Layer 2 of a small transformer language model trained on English Wikipedia (9 layers, counted from 0, width 128). Numbers have three digits each and are written without spaces.
A neuron adds its activation times its output weights to the MLP's output. To switch it off is to set its activation to zero at one token and run the rest of the model.
A neuron's activation on a vector x is GELU(weights . x + bias), where the dot is the dot product.

Input weights of the MLP neurons that the questions are about. A number n stands for (n - 500) times 0.002.
n3 (bias -0.036): 545653658602552513395590485295543444480500500419503339548523371563456518188662425447408488554449503531503512423531651453736531484461603391564414482299457561593497331585356418544513443518374603349503506384506488541544593395518646519609554477557548421378516459432446346465439708458482617642360441203453457487370672552645725681633484320323575488626518371320624591377529536549574765474509
n52 (bias -0.014): 500608359609605410546523523477559426305632451533535815770509281395568461524493337650297642533569539353543603331394347613500618624308568496464418662392492562570528434541433670503428738503454372438537528504376527459787646473516480554411319358484341328433675520338344632402457552384597526506318374389352742459714624487365510500599490648490420473383710536536418417617524503480579457648509
n57 (bias 0.005): 362412606382594629553565636649393542319074451393646852496412628324481619364557599319409195508698433535384477626523704785592375512197474484534594593417703405649345595395820496500384633493512537464590560398504511637521458398559289695660622524322540570407366359504551678406387572559478453504568511855533643566574459364395333462389511608470307477496460417496429704445480661421343381398411
n102 (bias -0.012): 427167542401313500428228740576563486380465454603519543563503576551220659478542644557278587317345386399798478557408385504489302471556584420577430531500364691554444550576591423475627507371324435430248563378539375660731482533538581613622482459604538109378548631608540659511334574500443417549327596405376340642473352655775600744486471483556567489584503652645390481563573503563429504637507
n150 (bias -0.017): 314644517343567618437573588465567679631452302737270653615511451298541215529444543018492402303550500293460217364280515593597484346606461779496273476516574375524433464451466631500752586546702500450492287655476613795722199756601370541423599613679720590468571422546356406324444623488618487390733592436504504574504418623663462308404331317532378532547693500444376588708360546445638581556571
n152 (bias -0.019): 798573332413291550681434477245532469375381754515398577420475414389378459504671455558534684715688455380453659654496578411314405551466579488515359459250340572612685657598394523612287504386483310508583327232530210311463350357806314516533643528597397637465975508340524451311355614459504350530508450287696587681525442390426496638589434328565443636558470523603579626424536511625504601594604
n252 (bias 0.008): 437661380569476550584528621491580256555549509537390375614478410487519539519672633608708554327551503528599497524436517586245452441386425536491566363443412696534704536438678307411368488483631457554516554543617430578596329610660446500287443634426362534602437506621584548569482334387410401431420552594483461562507334431537510612579531464566686509484479322553638264587381348461725645445383
n301 (bias -0.014): 512683332380460324411370504409391471326359604621234613180530479401706390611424668573744701478299528459480565633303612390488612500484571530571400409273612584540681351611633628703605586481370318529770197717257468351483399438633464595338754513700543447488429169445628429318504464331542572480504476584210309545643440528557269645488346480728674455578675612526492716749413778397492634638647
n368 (bias -0.010): 369511606493577385670489423579540500336638462486372716290545619195312459414318418764525462407482372421618204443356585347407353482330528349535518497267496478642482310399616524411707651608470633449653648454507607594496376511637427428338453463617548471407493489419431614388756416417399591711280429591523416449778447406727695500468663400584612429666558626599500488590522544761520564572460
n375 (bias 0.001): 312546546579614557496152476279392544434778562490490490484588070544564533798424449418852547484605626451733645327347487302176352447387538536543586834282478580490635610539536448316287626312469170923431435397495606682386457594477410368275564570733431446558605702124407463274733595565568403383358663624537665588417454310524460476481674449576161214680523795459352390871564468425509253951827
n394 (bias -0.005): 485811362451486714700316553503447671388430408562491568419590437679529590414531410480611305423430615327472520627430508483661486395356597461589603588533415436410497514529389392474515426583497509497558324527328565468476652532648472578524358385495524400634660486582512522480578553295679484489485466561314352612567515519509444542587398519458358395650530475518407460484587403481530514503516
n398 (bias -0.010): 572737579546597558549397679576764662285361601742365447523402392382458500383378615558508352375351436347517607488655443587521366782456484500339321765319448407599466732525691613479451766344557443046614393478641570441460664403643286596477361457564500546521466437351437476395305317572578459488522295459108619479531447925521474476639340273524470616531835589588277616762513445512610430522389
n409 (bias -0.031): 553588569343518399239350698350387702690611505449406542362513415576481649632500473664348613434592441495467144551606714247612675669687577197669385477468554832346442278528643541523344500518485570510457287570491481524053639395338175680438285568459674320646437348418600319434666399279544324591304588514515356595665545633519457749207304626606329350679571910835476799925381402322433505545847
n424 (bias -0.010): 740562189604555345651447514422519511493458479524459500332414712500440327493287362556600500671374290345602367371521708668549590525483623701620614354705460406716638507628470545542613358384220519568471518280346619582688399493588616681553439507291520507518457468514361649568503500392523422469423430541307485433664441373670569490420448277473493335723640528440568538404443550684736475556435
n465 (bias 0.004): 512728403336635339300542492374610469388644635390569717600423689516527500403207350649406218471255596738573374610371528554317654500586545593388492392451500630569456526647536489695426529533353675551157559512474458450706409301710579671446500381603420450396610372468469437632718327507370390589580283474702520345622732631658634560390450349598644309378518395451254562496508369399642699508660
n480 (bias 0.002): 516332503624386483573368386413711365624583381685317580496518266611604618464585398436591581587411425577461439596586347535478364432563606514547509591525540358452653592565476519513728522503575538470395424394525455562286328362416491594372648517686420445442599588457581596673582551388533236690537548342618524295664623579691430402471388481424329609643543342538552403388507341669598355558399

Output weights of the MLP neurons that the questions are about. A number n stands for (n - 500) times 0.00044.
n3: 615451484629394376479466558413570423482492489471420457532519466444516549509561485578418397426419511354405595483509498500536476509444575530508489484447517552535520432587415482418483496588379534540682553547532361533409522425355560538634613418511553641481536527504456478529583466504555552515410616451379545569566438482352362609491431370525635458459598478452528535561414498705478619517524
n52: 529413446543635540601444430556387516626463558567554522520469490557632552452604461618464623648416407454376580408390467464426563448389365565429594514440439505433640455367517604596601507396563473512306508512493442568544728505293365477390451425373519461455565560651510434525378431715519565498427563473566636465583518452456636648528526510527548583539513421397537348542464401486545627397586
n57: 398538282367482536525383341546636465358558358461681466284628528541497665554634373616479575573497464497351396481500655410698692306509589645537460449579444547541563500566380598607576329222529582415490614559384548565615624337491570548571571558612537427434632626437433604510376484756463539562533506600408532379481503395330490247535264393406574386533582417487525432456635602518534528202517
n102: 574412517535347487464371604457535347424524383545453503514458562683537489540578617484524417534600419526583431409454466366481361583621401578350500513514667613533653659400530390483559662361525508372509455459544435636573522444481627378494437610503643343397440692411519592270414514396470582594308520362525275528385574557426486598441538539618506730450506489385599503528647421586594519497596
n150: 527441588553530526449509453542527537429509178497358644545430366451595415565671542284400521399520589509464291609487330560485460454532307497440613532432517403372387614506601637545522652376686589582465423500655568589740342553552596447588635772394408426375500488536315352412506482608429340343549491533553497394671500385425435528506597375575490349506599593655394709466530547600558369619381
n152: 716429529460280505508529570334464487521423480449489615492505568411426500523694538392403561728714541483439413711348549546437544545492483415538486473283432394559539586508503622515486431523596465414587365453542324263500487476665446586497481592694511505489602538455394435503613528406486462500650486458571509658525618631503401635492524427548353576330558605494533661506441469521419262385636
n252: 546521625519478557533556493402460477665706480423433504551496526638534376459526447585548564468581409576511588416558615404485512545424391512358498504498490518415525436642612444590432568624534548451648500322511391420369495562542539479456504420370381382447508427529500473369521522509491399476502446487409596487504521357548516518433460395664435525432528436666635570487554555534516539446522
n301: 559385410465554557297507514508523654489374468548510443624532590437600500374568500594403440535661552582466525693557581503531397526453401426580653390508626440442582603468405541360473352398423480556535667384534455597519675571413446468500521579538462498373542503526600581581448286424567392281433492583407586623567576487529495521302508489290424348437544543483503734539506527552524420440531
n368: 414340528486527477649570428518411514317524482586267332444383509503628476485641639509721399550461400615381453437290416450595315680557528557524629592625503491506545552594550431582640511585430550349272488391494540483481463590512620540370305445549538581489396624560524447387424527410667427613449458470500460479402327583583275433261573527442719543588487623452488579386460665559740515503627
n375: 453507662376667565655446387454380652507567616607524256436329404364606561531454557629665331493545493602547514517535623567288468323348472397637530536431413700388285692629573482539442432266759480513451541530384372449589400559476271510518503648590596522490554624439433249421455541667414418426542685429434717520376577503211662510521608640587260366475326441421557533629492368462653420574699
n394: 558531574431514467542523597444500565455482541432439496470479510612558512554438414464427425448596602464403483658534429531470546420535498323518561477475418512488422539455374438571432584600479423408606510428420564554431479504486590504428464631535468557483498576585602457444456478475375577445375453500529592577621431587548434574535545504574474471464562575476547638461502446542578388587290
n398: 497500439540520452803462589558451558621480657565523454428438572591520558500399517643551576591674439482503531345363476399587634468623491463301546534423467427503565565396506632441780585340566483562249443462373521497488726548468160482336311526455417519452450593570451536539500494455557682532383464386404479509584330410328598565408591314472506583376660584337532471571516503519462465443653
n409: 489401678441504374383567533336391634662567468380407320532401332332629468540664324410642653611473660600560481582976670425330417658388463466686552575663500514460594346381549534575373370399496521624299572641561434578372528479263537562666659698332371527537477280196626274702554336328381417607581518550605496546532659595634576609385481676466431384526380522667464523418456463450478454442461
n424: 567620582454460427442450526550610502658540433522525420518410552409606586412519530475567381427469516200510542568537594536681436500304453599465545609580630416444441400347517402545420546569526544424519464568485645370500506458597469518458492616531468514568436542551567368539402427383488500328435497687495558571518442466553449485495578584356568340463639581586642445525379544605701413366439
n465: 449459474636421503555540430494621486555322540597607624536538804472518622377529406458434540238574699519457545515465417534418466294629453426443455474450623604494416391371645429497649426381325446634401491424438472599516441455540654513459536401572323514468581467632388493555587485793419571445564435448710541476476773525467647519525552503349738400526435497340457366475371346315383730578470
n480: 641461490596446657469491455456552368530596505591486432366477365405378495527619571546428673426510286552419592452596507505476522533495395465456588607582564543474498491573472640444596406483726456495359423472557473597342513366486356490603531505456467431570598690517516408455621538498523580559575490495536493514488463515474560358406505490436436556653457529477602412522511444484574338382503

Each question names a token from some text and the token that comes next. It shows the vector x that enters the MLP there. A number n stands for (n - 500) times 0.007.

Then comes g, the gradient of the next token's log-probability with respect to the MLP's output, scaled to length 1. A neuron's effect is roughly proportional to its activation times (output weights . g). A number n stands for (n - 500) times 0.00072.

" Th", then "r"
x: 679484546584612460445724426390732861582599277559876459416533296531489321577392701583633448310578324214372590760478431316496514620437618303248453467497481704526617532395620534550684688625364531594377626485415355524595698402493663479642646488547622538366543812586437244644493149355407451600648685506334340603499570272232449509447222535358515457517505497322490491536367707613440337518213
g: 610485617271499394588711789552334404485588436723227675449469376579564461525498583536540544715729473480500662584607469367490629675556241570325587684622406480530468411466532483281608522126384559563503308591604415585427530460449496408463594331542576617563417554456534467605295620570375455532544276300478459547532649531640320401547367280483322460469556266445634256509536554818719513507446
Switching off which neuron hurts the next token most? n398

"ul", then "ous"
x: 655445570599664456400724425319666779611622225566840365338554234529442392540436678557749395342590323292297608725431580400438574491411584297188474418528669630495526596387612477518624673722463518662347607483512392526683570432547704456609564426604646634458625779601398228435528164372478478616587736537316360576573544322272423556397200443421508540508440476360449503559340750641461337548201
g: 608388521313469719423641270547808652518624735258345502729326117592536391485398499477357630435551501432399381645688406385694524618430398311356612437556473639614488538732688548590439563264384483497489415380529548503486471621561406397516542553417411605455408634615325469563526677335680452598506539631470291505629301543654562367405675511661610463562641545318613377525483304376356415566433
Switching off which neuron hurts the next token most? n150

"0", then " and"
x: 700529518589608451452788452390634847577626285632820388324607237574393426497385729536739403343613400277360610756387428425407626529394627286281495359486646689540511487374507511501583680671407458619440600560536384556629601390517658457710562403595589592364666742610460239526515167397437460587626766526360326611540470324298390642370138419390478496430476431354430530517395725689423370554229
g: 430463488524657125620572660657478274678362348554377525400544466360410448593137675819478558350401628703641473378490438525517641417508453661548467628396572349550604571635470408346573363670684192511505434452538496602458706344565556624372633627474470527535464390269348459502396323685366349477502499597507467536414636179441519507505554568422612635614425529646572564514448595305717591571425
Which neuron, switched off, raises the next token's probability most? n394

" single", then " off"
x: 709478475636571473399752481418695823585599302565903389340495292553416339534366735585699454318602334285434568687366429328486562609469605331333542369447545737509485488404548508523670712663323520616398589487560376576635589343521626518706564447570543499335664825594446204463584214405514362531671726582394385560462586301298440595489147459337502505496490469315428528517316703705449354537218
g: 596434585453476707415517549603614423393398388671454480551604573807422486434415524352424363874523600375450431310396350485420405559669447490355457701483389718086525373448583496637573624460636618483657422586773450501380493412672306448449511340365557521439391475489421364254539611522647670515412520331551581813465464549479520670397409460572260550608388573463415628745711471332467460585430
Switching off which neuron hurts the next token most? n102

" be", then " cl"
x: 696454513593689513375767504361728825605631339566891369455525279509474338627417709607731442367599310297390508699461452258438575642400546313332475356458599724461499480417587524522609657600386534636432617531444347511601622457516636499657631452603589526414568745587424247524600180416452438584607758543385367538466597299215461616422143504344442475557374511331417628529280682588425352582166
g: 373173541483434401436487437864708562454438433712629631596347594446497432636534556554558380470660697526450288353568317484562670231608521267451563449221524612491460678542668428450200416464606746567392496475674513481392462361524130541665618306422418516591423466453465489202611536521484628624482471476581496570623495447372362591631434531595575574436517424524581316567474697547549386581683
Which neuron, switched off, raises the next token's probability most? n409

" key", then " public"
x: 666482604644622453471813509404676842562604269589787413314521329487458424503357736573714462348606330269378571628397367382458500515415683359341518430423608704535454516412648533487670709633374541667462619475525371564527553401547608495662619396541527488276649857599274178481567205458480409593662724513394338645493516286263522555352217469329580518472480509283470505465320751744434344544239
g: 473475513712408642664289486485644498742520456434466291488333373456578289623539439501476212490589609434529329422275336567557637357449559281754569489379615650583523404613337465488629673452504302175441388502512530429663709592626258502549545461584534644471289308619548530196492489464521606541603525617442485410591512572522297646396480600539599353634545581554305726522504622589307721664468
Switching off which neuron hurts the next token most? n368

"er", then " Ang"
x: 725490523586606427334727458386667809572612260616827406331506294470528390544389752614741442398655320236418612714462511418497574554337583401280473437526664653527516475358536469474623717680336495683351597425524417518651573419536609448709526403633632499416610788564437266506544121388562488665617646521324394535525548286242443630385198481374524519518489459266525471442376745653460322520156
g: 359318447486450517550783342438736500458399563519557644491520341612231586724478325502541482406433708524620209277535513428456583601563435388368482636415513678669362492645485545373476549520428660345544489493548579412502671196485300357628411405584370751254838506781535415410600620503497534613556408480377461512346757497600643550647339547589338462683581409566373479361583442505449377468566
Which neuron, switched off, raises the next token's probability most? n424

"ing", then " two"
x: 638506508605576443406739495307690892600587207629843387350534313513466303492430718622687461387624384243352588663432501371424614518399628319330499415481662636563553516399582461510629690637370552656376578450520413526664602399531657457674562399600581552350594718632405246451500128402508493617616727528317328609508554298258438620436147561407549455535458557282472530513319717698439369505205
g: 352628476307652627330529561627553417354285397566373585519609550605661448360421473749460697409572517665202587404663402502415420655602446386283524439315308638467502408476809279406464515228590433332535308716545444499418707563592441502384486441517401518571390667566367580581569406544587643509714626572531647207547519268397435446514476729600452707489357427635682482627500530468448604576363
Which neuron, switched off, raises the next token's probability most? n424

"ing", then "ly"
x: 629527513620587435413734499305682901597560205622829391357540318493459294492414723639683445395644385246352582658432478379429630511405646324346503416492684639569571516409570436497626707649377548650386560447530397540661621405506645473668568400597586538349598698611417229450483137406506499612609720520324323621516558281278440614442138567383536482538455563284492512516303724687444375498208
g: 513578433579374648414401267326552620302534470369617468479383477474577482246748612212500571606566416309445579743319713366507401343458511399353595591599491773557457576419612578686670555380634661409540615331631288517526193604549391415463357525378593595401427613549528576595667683296617573335373451496426559539639401798612676416502527462463629223594573457604401429464639519531381401423519
Which two neurons, each switched off alone, lower its probability most, in order? n301, n424

" \"", then "a"
x: 662503557612667345358762464352675791558677328617903463376540350486470378517353669552721413355615372260402613719345367332452588535475589366309444407459595705495562546416583481508627654573431617688347627531453315501658637366483696489702600369566557556277659773639455188532453138394498442582579725508413381593472676328240479611427180448380462475486448449329427533574329654674470409596242
g: 383638437651444507357492444392534607584345324643761559572752444608730393720499512566372472483332643316541558265613759403338450685616542309613441348841485622375640454261437538586386422571514567359657328359371477417630427482336584454593362401517517709319261567486288593379512494532310515455448592644464554392272446661494468456610607501516520530624530617464537733542398537413431734409472
Switching off which neuron hurts the next token most? n465

" m", then "aster"
x: 717515523581632481419741446369727778627632254660826391393628275542359391527463693576694511400606331228363566761399418324387451529420618318291429364476607698450593505468577553496652719638445528634452612467534326516582602361653612471716604460578565527321663767613372212594535121378451450596621741535455461592453579351251430560414142437440463548505435448310460550469352689595395327509250
g: 648530548616541629565405106456667438393585673451632386716397605620507560508539358248565496527662467702525771559549731492423522669552449458478509361418474606441604555488562509663480496582540686535437412463546420406510458475600569553448126408393519478536502396596594725416536486259703405536493594499507751390587343773428600417493316492438411321447461407364566599447215328580173315342558
Switching off which neuron hurts the next token most? n152

" The", then " s"
x: 718475544624634454475769470355697784552669248614833344357528296450484427531450708602747439301627361270406580735422371365442630546507575292294477439384502685479560531381604508508638698564422542594354624507449395496688739401534617468628568385562539561320578817628384294533529167373459517645629741504318400570554572301238423574435173468328495546450478437278441502598362726637464372554227
g: 469353473584491681408565504612747580486541400535538273438400492567726437292569512379442638462640458446320892461477458423513512472453566301263548458546330647497592577080661395810322526199520453475495515480496441762408390700614311441502449417374535552626594662493471410559540726193543624613518576465424412464513308650441454550578611534629588380528664432581514494439674356430545509525392
Switching off which neuron hurts the next token most? n398

"==", then " B"
x: 634555514553683445389740473383650788594632261601872379338573313536430400498402704560735452295690359366449516720365423366432597546404652366266463441381560711492501514468514506447631729609382613688344626511409407496689625404582663482706565450604524621329599801628463232492482199434496439663679755506341386490540617338248438648426200452325461455509446456268427519453256741603396360542249
g: 580582586748368694719613428566696433558312491271445364443332572280547705732787351547397507539426610363410403294661474463399651411529512345663473461451510605709346330450544554627395437374425542388622462341592645435416752586441326476637626468533532513488466678700354465443768448478535547544678553307285343505518270546453572689535456600552461614682401491368448413510411584418387584347280
Switching off which neuron hurts the next token most? n3

"es", then " were"
x: 689512505568628430396765427340716812621636234614870404383572299467481331542435701598707497338616417237318558683446509362401585534378636343292498369569658652530554547413608407514568699622404542656366506448479429544637631401521639498738594428647563533367575692606444265497504165362565495659616732508391388571488530301249445611337141530386495453489477538336459580468326764601378301550199
g: 566650616451384576225528322513694537198498515585661443475546558590491452338660244027564625595496573470484639429624626290587421546431589321349505367416469584336357479372712442628420569279395620635514602516686483558567490590397593451489319536457347558608464443558571776508662580312538577421478453654557565573543407647356604486554652662568432415511724460454418418240562677582279349450505
Switching off which neuron hurts the next token most? n409

" al", then "ready"
x: 707396643656708450429764448373671746598674237605836473344526279498411360535447677548676436324640355233322542723397442363402464436447636381280465453526570587463625587519569504506678659716442575639337594463466346542620583442524663494686582415634550540360624802578449230560530108358561496605629711542387391548503564342180449590321203527509511538524418408408491523472253698700397324507223
g: 673319425622495335560516607492435381438346556684596552568387349403263632522290438856511530532310421579493417438497395552469505547576430601482535488713497407348451354581443385456562277830485472298592316618509444352458763399566581623691317470472458530604499442283641435451443170649432436496627561427488613532384399385643467352507490455514538869770478708602671692530474445503531435653509
Switching off which neuron hurts the next token most? n480

"em", then "p"
x: 706519604577680443420785451392698724652624234642826402344570262586490351501537670652736411325561361264303553748426556391367555550385612372265542306547628661492547517395633443438561695680390527632375563502461326503613562415625637432697580475569582538401549782650425187501521182395459548610593705585383356585447559294256416574335138486463525538571459420379476474491359734606392330513243
g: 636588607363548716340570371265630552461623554285550395439377495462689553269622405249519521701560583474433664495558587292574410491454619329504627488574392690416462496423653680611426564231479703476386469367549632592513254538479472292495432234323393454541449607755658593537592816250692706501483439541488456556614373730327572476459480514540482434355621375387336499526458473744423504475518
Switching off which neuron hurts the next token most? n252

" been", then " c"
x: 687507544600648493352762524333692797606620327571854362435589287504481373620400744571737419340631348266387502690418412363392564552416636300360489437431608720528511535439636511508599697605364541624437625459428373523594680394495649518635625447628586515403565772569488217452532165388479417613657756506352432557453591277249438665385166483304419437545411491335450575534286688622435340610201
g: 596682606453412401829486628607394671615554473528628609375465601464328607541488427373543548639632396491482477401763360705376385668610531362220551522506207541328424500473698482411397512417623563460553544571599515124269596324358272522546505482602294569578490484347536416431341410535367608591301461515466424746464396506520436635569661571661505494508390599391619461606627405211524537583781
Switching off which neuron hurts the next token most? n375

" whose", then " effect"
x: 713505559645634481411776479303694808608663250638822361369512324497431349552406673633673443369653386260433542658429398316392589540458633343301502443417562708482526522387630530506626692593435541632391515490467424471612705402505624505702578287545566554298596798568418258448559118331475454605606761510321397575519592351255462614519188456392502525467453465250449569577334762683444392520232
g: 633360343603347626435515418306765502621637389476681648360438723595603600413521536370471391591419465376444656706313619540656438476319614452590676451387489377343559449610603619777510681584606737352353483470430520328677300550576390669283382307589496600624373459650342570356620593402355597374463396486610648445478188584541480479353399342396362475598584639519525646586575504334396399383659
Switching off which neuron hurts the next token most? n398

"ed", then " as"
x: 620472519606609435390727483310701845577592201572819408420565290520437307503408747622704453432571390226364573694406483390373574489410584295291498414498635675572557547391621501519636705632324504648380553443466416574652602419495616423710536361655644559391515770637443240501517169424512440622666709540305370565524580277294409634453155555383524470573447526318527551421333760687435348532231
g: 560439536315366595468524559653796665524476419447396234653538455497527389480457396405410497659593454347576570503749492484500387712670674471416477372715306592671273475668405372699446450443595621331781383434438623378654347462425519358462281201496309410501548687683449484521508604278563556316508590589609503551564302579493563629687438582514514170616675437358397505568442549523525375659481
Switching off which neuron hurts the next token most? n424

"'t", then " be"
x: 660393578587682493373783563373612831586634295591848456442533311504382257557397646573728379327669345304397563730388466329416619592417660298295420418433600703521570524346614480553587681560410488673462589483434375529646610382546640549630581323532611574363646801592461145443509150376497418666587762471374409548503577326298446569357182530354537520539515474391459483531345707643496343584235
g: 400375508424517370542326722573324366569584395674361493433423392529378555557387360674382590432646508511487203371447488531471635588650467665473409815568414390599532405473521447407520425575515570647575466453424403076430826387703506647425676573543596533611496462434475323578427411591378306634552426645589425749610596391419275599485497499589446718559349524518636319613534667152578653541487
Switching off which neuron hurts the next token most? n409

"s", then "."
x: 648529512611663431388739463409659853580618230610866355343566308500472342485453727567681444353607383250339570687435551345440546569355634381346455371488667695540582535406605376529591714633389524622390544478473403593659669393514634466720585443633494533363600680605438226536514127385507495632616731503395339584486523283268451656352121537391509490461451513386436539483347761653426308564232
g: 327498337518574389913558504286449506718299529356505433528422545278522573366401818436536431491515452475380642632494648548510192496594512501636544566538439707407670641519303437526599535644564283423580445671446417659486441427429534633560679611553581496334530605661442350565291542533619525570382241497384424475433394525598418335336346255438497462334528539621539790772330539520598545439635
Switching off which neuron hurts the next token most? n301

"8", then ")"
x: 740540495608569430432766423400651796604638285634834403390559276537404384515410742566754407351655409242399586792416398412392553506405578293254476346486608690520495482398557545496536712703372453616404574511446437591599627401535684497694551436673593526389614738599461257514547126452501477607606795523333360553478520331297422660406151451358492511400443454343474523477426737663352356546237
g: 674555427482283767485467404552735526573552250592431386441684341499374353472463539491356554438573300433297650560548668385446514542651632274543651494566488378437499377568475483457409606476298608561701718467290538414474546669625520422525422393644604514213575415568452605484611613331479770396505485396369433499590492628421456732567750696296531546459556626650466260341599497695276232418537
Switching off which neuron hurts the next token most? n301

" re", then "n"
x: 678510572590719471424746504357736785592621243549862357412522301479487296551381691521710446379634338217422568719368458324355501570487591389237499370538552682418545492515561504545642739607357632634395569475410395557619562359540693474671692459601591547376566761619381238544508224489505385570572789582390415564472601308280479611401150423404503508539417506355444544443324695684356321528200
g: 624522609555549575492646543615472369484445480284613610470451551468831797448493447343712446346537446540380638692666530397302625570409604397320398419571529652646376305374651678389471463178537595534395490604481483496501447585543384645349463442472642453392360730586558483321458828549506436362466366325380356540541453661723633484398308593301478284522491374620648343348512579780466525463485
Switching off which neuron hurts the next token most? n424